Layer 13 of a small transformer language model trained on English Wikipedia (16 layers, counted from 0, width 128).
Take only the direct path to the model's output, skipping the later layers: a vector added to the residual stream pushes a token's score in proportion to its dot product with that token's output vector.

Output vectors of the tokens that the questions are about. A number n stands for (n - 500) times 0.0029.
" east": 314,679,407,612,539,388,347,620,435,584,654,258,362,473,524,470,439,353,627,606,398,432,529,231,530,553,451,762,371,564,448,631,553,520,625,474,539,637,518,498,590,415,587,341,435,626,622,341,362,348,436,487,239,547,469,656,721,561,484,462,323,577,454,614,384,630,583,556,377,523,603,635,313,414,492,206,467,487,521,563,357,513,555,619,812,334,754,559,458,499,570,470,352,524,421,515,482,440,696,524,464,451,545,624,598,604,318,510,484,551,672,340,488,327,650,448,514,554,508,461,565,593,417,291,635,581,441,504
"rael": 493,288,414,401,622,439,470,669,593,466,563,512,298,439,588,392,493,503,250,383,552,451,160,523,601,592,675,650,497,576,373,754,508,403,424,567,755,423,534,382,381,265,626,361,600,228,227,339,244,446,229,573,647,706,616,702,444,167,712,392,516,439,643,501,704,232,786,357,545,583,716,512,349,347,326,619,692,645,637,708,589,615,437,595,718,529,586,813,589,474,639,241,793,331,92,882,514,287,469,628,295,418,540,465,629,249,571,577,503,331,511,185,601,483,472,458,600,502,539,473,635,662,430,125,649,701,587,548
"ome": 640,514,479,163,300,404,507,666,613,716,518,427,424,525,538,692,503,527,320,672,553,564,370,673,339,819,625,529,523,299,420,415,463,274,528,538,533,530,613,523,429,450,658,472,457,289,249,483,565,250,378,562,554,403,507,532,414,434,500,297,705,650,570,649,331,400,706,420,452,432,646,511,702,450,507,327,594,532,595,294,469,409,417,872,750,503,646,425,458,505,414,390,596,425,585,659,640,411,382,572,626,660,539,468,589,303,519,450,651,416,511,582,763,281,420,430,596,624,448,403,302,269,530,311,394,636,634,486
" Votes": 675,326,506,538,741,627,385,701,693,674,459,411,282,349,547,346,487,442,534,423,738,396,513,351,635,413,756,786,347,296,362,478,415,491,373,669,539,324,692,520,524,479,750,441,377,429,631,474,542,637,432,574,431,288,510,593,358,657,446,300,235,557,521,520,698,337,728,418,475,660,395,625,428,161,728,535,444,254,723,385,443,701,747,491,678,286,556,698,603,448,341,391,718,660,610,397,282,491,606,551,397,437,405,429,338,394,419,643,564,549,495,413,325,711,571,379,446,479,661,597,401,351,457,550,597,495,342,508
"ably": 595,326,622,603,652,320,393,453,799,405,679,646,381,434,511,411,460,719,773,733,190,295,509,670,469,498,643,797,497,462,270,808,429,571,498,794,422,776,577,341,450,433,437,353,403,411,359,439,319,372,245,652,476,636,154,379,484,385,417,261,446,302,642,274,514,458,679,239,571,393,489,684,272,433,489,313,714,760,493,567,390,673,618,566,469,566,579,566,667,505,515,256,459,544,469,843,24,631,469,553,217,507,623,644,520,459,155,848,453,336,512,536,484,448,659,701,566,436,730,739,589,271,434,493,504,493,617,430
"\n": 496,640,507,646,567,448,551,375,373,336,373,627,705,592,512,776,528,542,702,341,530,551,422,472,542,375,539,444,234,391,635,511,391,425,430,465,489,455,465,602,345,579,350,593,486,380,486,712,483,718,533,553,436,633,471,471,614,271,317,485,542,416,453,683,522,705,435,238,718,365,450,500,555,452,490,378,485,448,481,534,535,643,641,436,580,725,515,511,439,480,468,394,351,504,606,576,583,184,317,536,492,480,489,478,378,485,635,381,444,570,476,535,476,552,593,514,683,672,361,653,252,332,533,651,576,490,480,542

Each question shows what one neuron of this layer's MLP adds at an activation of 1. A number n stands for (n - 500) times 0.0025.

n256: 548,398,464,482,540,459,428,467,523,490,510,538,431,572,440,547,314,603,473,475,488,386,451,507,432,642,647,472,676,401,460,443,635,518,431,509,434,521,711,444,597,528,497,577,598,734,565,625,515,391,486,505,505,566,527,555,609,480,553,475,432,350,469,553,376,483,537,446,536,602,399,338,537,500,534,449,591,580,617,542,588,469,500,525,476,608,455,471,481,409,336,363,588,618,454,438,477,426,500,334,512,478,545,434,433,526,532,474,466,473,611,594,479,480,589,579,427,489,645,673,456,538,221,365,445,457,451,406
Which three tokens does it push up most, strongest first? "ably", " Votes", "ome"

n394: 548,370,365,437,478,557,627,417,530,622,658,379,400,396,495,498,474,488,357,461,512,460,444,513,574,592,561,511,447,707,408,493,578,564,521,575,593,478,383,705,554,446,402,490,417,546,598,500,521,500,427,588,419,490,536,561,445,586,556,464,398,616,626,315,473,537,346,562,492,518,647,575,446,444,369,577,581,500,552,575,483,624,534,677,310,477,336,421,604,504,552,507,536,534,495,517,522,628,675,495,387,452,357,398,495,462,306,518,624,482,421,453,549,547,495,610,450,426,410,433,413,510,588,368,523,531,428,610
Which of these tokens does it push down most? "\n"

n99: 506,512,557,331,537,500,535,416,477,389,498,538,554,477,621,352,514,528,486,326,597,478,459,529,519,392,537,395,447,537,532,515,455,444,506,536,569,478,450,559,541,403,645,575,550,582,454,512,524,445,583,475,529,600,427,526,486,435,442,505,436,446,518,562,682,493,500,573,486,447,560,474,443,446,426,603,477,491,479,524,620,391,544,459,488,449,489,502,506,490,463,535,583,550,500,530,525,571,429,511,442,581,583,511,420,466,478,453,598,449,465,442,529,564,413,459,446,474,511,643,547,580,554,516,428,485,528,346
Which of these tokens does it push up most? "rael"

n245: 570,600,405,352,476,457,486,547,472,538,474,415,418,640,451,461,477,564,504,458,498,571,623,362,531,522,604,534,465,516,502,319,414,494,385,705,554,411,593,493,543,437,483,523,407,569,357,555,405,473,470,574,574,527,532,350,514,562,615,407,546,565,379,471,580,462,508,610,442,468,480,340,493,545,527,591,531,571,485,399,515,385,464,554,500,562,509,548,453,485,509,427,532,567,590,524,475,502,591,674,633,511,485,590,424,416,477,374,405,402,540,592,536,574,517,488,522,489,400,418,653,567,333,526,500,366,491,556
Which of these tokens does it push up most? "ome"

n213: 520,458,593,532,650,525,569,389,594,577,593,502,297,422,556,657,496,420,491,598,502,510,526,500,455,483,466,585,347,372,565,495,546,512,441,346,346,356,665,583,412,478,497,528,418,655,532,581,614,399,521,473,338,566,514,401,283,536,573,465,527,518,374,473,452,356,617,556,505,595,600,534,353,421,417,518,634,502,527,579,507,511,673,559,513,523,512,511,493,627,548,410,607,462,387,507,446,546,649,424,507,493,604,458,433,419,606,555,449,424,460,544,380,528,599,581,522,519,453,583,538,431,261,418,622,408,427,569
Which of these tokens does it push up most? " Votes"

n105: 467,574,375,504,447,433,595,508,530,645,615,615,494,526,345,423,606,450,450,515,528,338,398,545,454,522,502,567,572,428,367,460,514,562,454,372,421,571,446,488,494,492,496,473,482,403,458,455,616,536,490,575,492,519,621,477,412,508,512,529,490,481,457,433,358,507,524,450,278,479,434,457,512,508,576,440,549,475,502,519,508,511,521,428,531,556,377,594,588,554,498,438,449,533,479,618,527,508,494,490,694,528,641,426,554,540,562,456,532,481,435,530,625,546,573,434,455,588,528,516,477,444,615,468,554,557,504,528
Which three tokens does it push up most, strongest first? "ome", "rael", "ably"

n112: 620,377,561,525,450,486,533,420,422,529,443,531,530,467,466,386,424,524,618,438,454,407,486,469,547,453,544,379,655,448,513,494,498,467,384,373,675,532,515,496,533,637,636,533,532,496,404,515,528,595,539,486,403,552,492,645,547,502,471,506,486,553,563,387,418,478,608,540,527,471,603,552,500,484,588,454,410,460,550,513,397,444,504,494,481,573,472,513,648,514,615,469,537,476,524,457,591,536,525,427,424,473,612,470,492,575,563,509,380,506,582,488,549,494,405,465,553,483,360,544,403,476,613,347,349,509,460,434
Which of these tokens does it push up most? "rael"

n120: 664,546,632,551,516,503,456,541,520,542,515,409,465,530,502,502,531,502,412,545,545,408,518,619,565,703,498,473,416,495,395,516,447,494,486,372,541,487,502,426,625,673,452,365,478,442,550,528,498,617,478,479,631,446,478,393,427,481,440,431,570,371,412,484,498,562,430,446,454,570,433,440,404,487,572,407,587,613,598,605,656,535,577,533,460,431,610,488,642,443,523,522,355,571,548,435,394,493,530,491,493,408,498,523,434,407,414,576,433,439,511,496,517,597,529,720,426,364,421,381,451,411,690,420,487,549,542,433
Which of these tokens does it push up most? "ably"

n60: 570,531,480,407,415,414,445,556,520,486,498,489,463,326,542,489,473,568,454,477,552,594,441,598,622,533,521,426,340,622,612,608,403,592,454,658,368,602,565,498,484,528,490,538,615,403,406,598,565,490,464,565,383,523,553,457,528,463,529,449,496,570,498,592,541,425,398,518,563,409,511,498,404,565,420,438,453,444,646,521,646,424,556,461,436,527,586,498,471,496,409,457,541,388,550,376,437,617,409,520,389,520,555,540,473,480,582,432,506,541,556,524,551,423,526,495,359,381,396,623,703,471,310,569,465,518,493,619
Which of these tokens does it push up most? "ably"

n224: 579,615,490,422,470,375,608,603,478,567,573,333,402,634,519,490,423,384,449,433,399,411,482,473,564,510,488,449,554,607,513,482,540,560,432,600,362,510,573,429,544,462,567,494,564,498,459,574,412,475,522,483,471,586,520,465,603,411,519,551,539,539,537,446,510,583,426,585,502,460,520,563,544,484,546,502,407,596,453,492,469,418,672,484,544,460,575,529,379,442,527,429,440,552,430,475,555,605,614,445,452,537,599,336,519,449,557,472,432,443,440,411,554,481,620,463,368,451,527,473,561,463,376,502,462,353,536,639
Which of these tokens does it push up most? " east"

n252: 479,602,509,618,481,578,484,574,654,486,539,517,482,467,528,550,534,582,602,536,535,506,657,435,564,349,450,488,578,398,530,455,507,610,469,545,434,469,596,510,502,433,468,567,487,571,452,451,580,369,568,517,600,460,518,563,530,402,502,516,524,490,427,490,600,547,558,531,615,475,464,496,518,544,360,444,437,436,409,475,532,661,480,504,448,446,423,395,498,412,510,423,465,480,369,605,482,409,428,481,424,477,502,521,460,421,549,563,477,480,513,433,490,589,464,474,416,451,494,486,521,517,427,520,463,573,477,398
Which of these tokens does it push up most? "ably"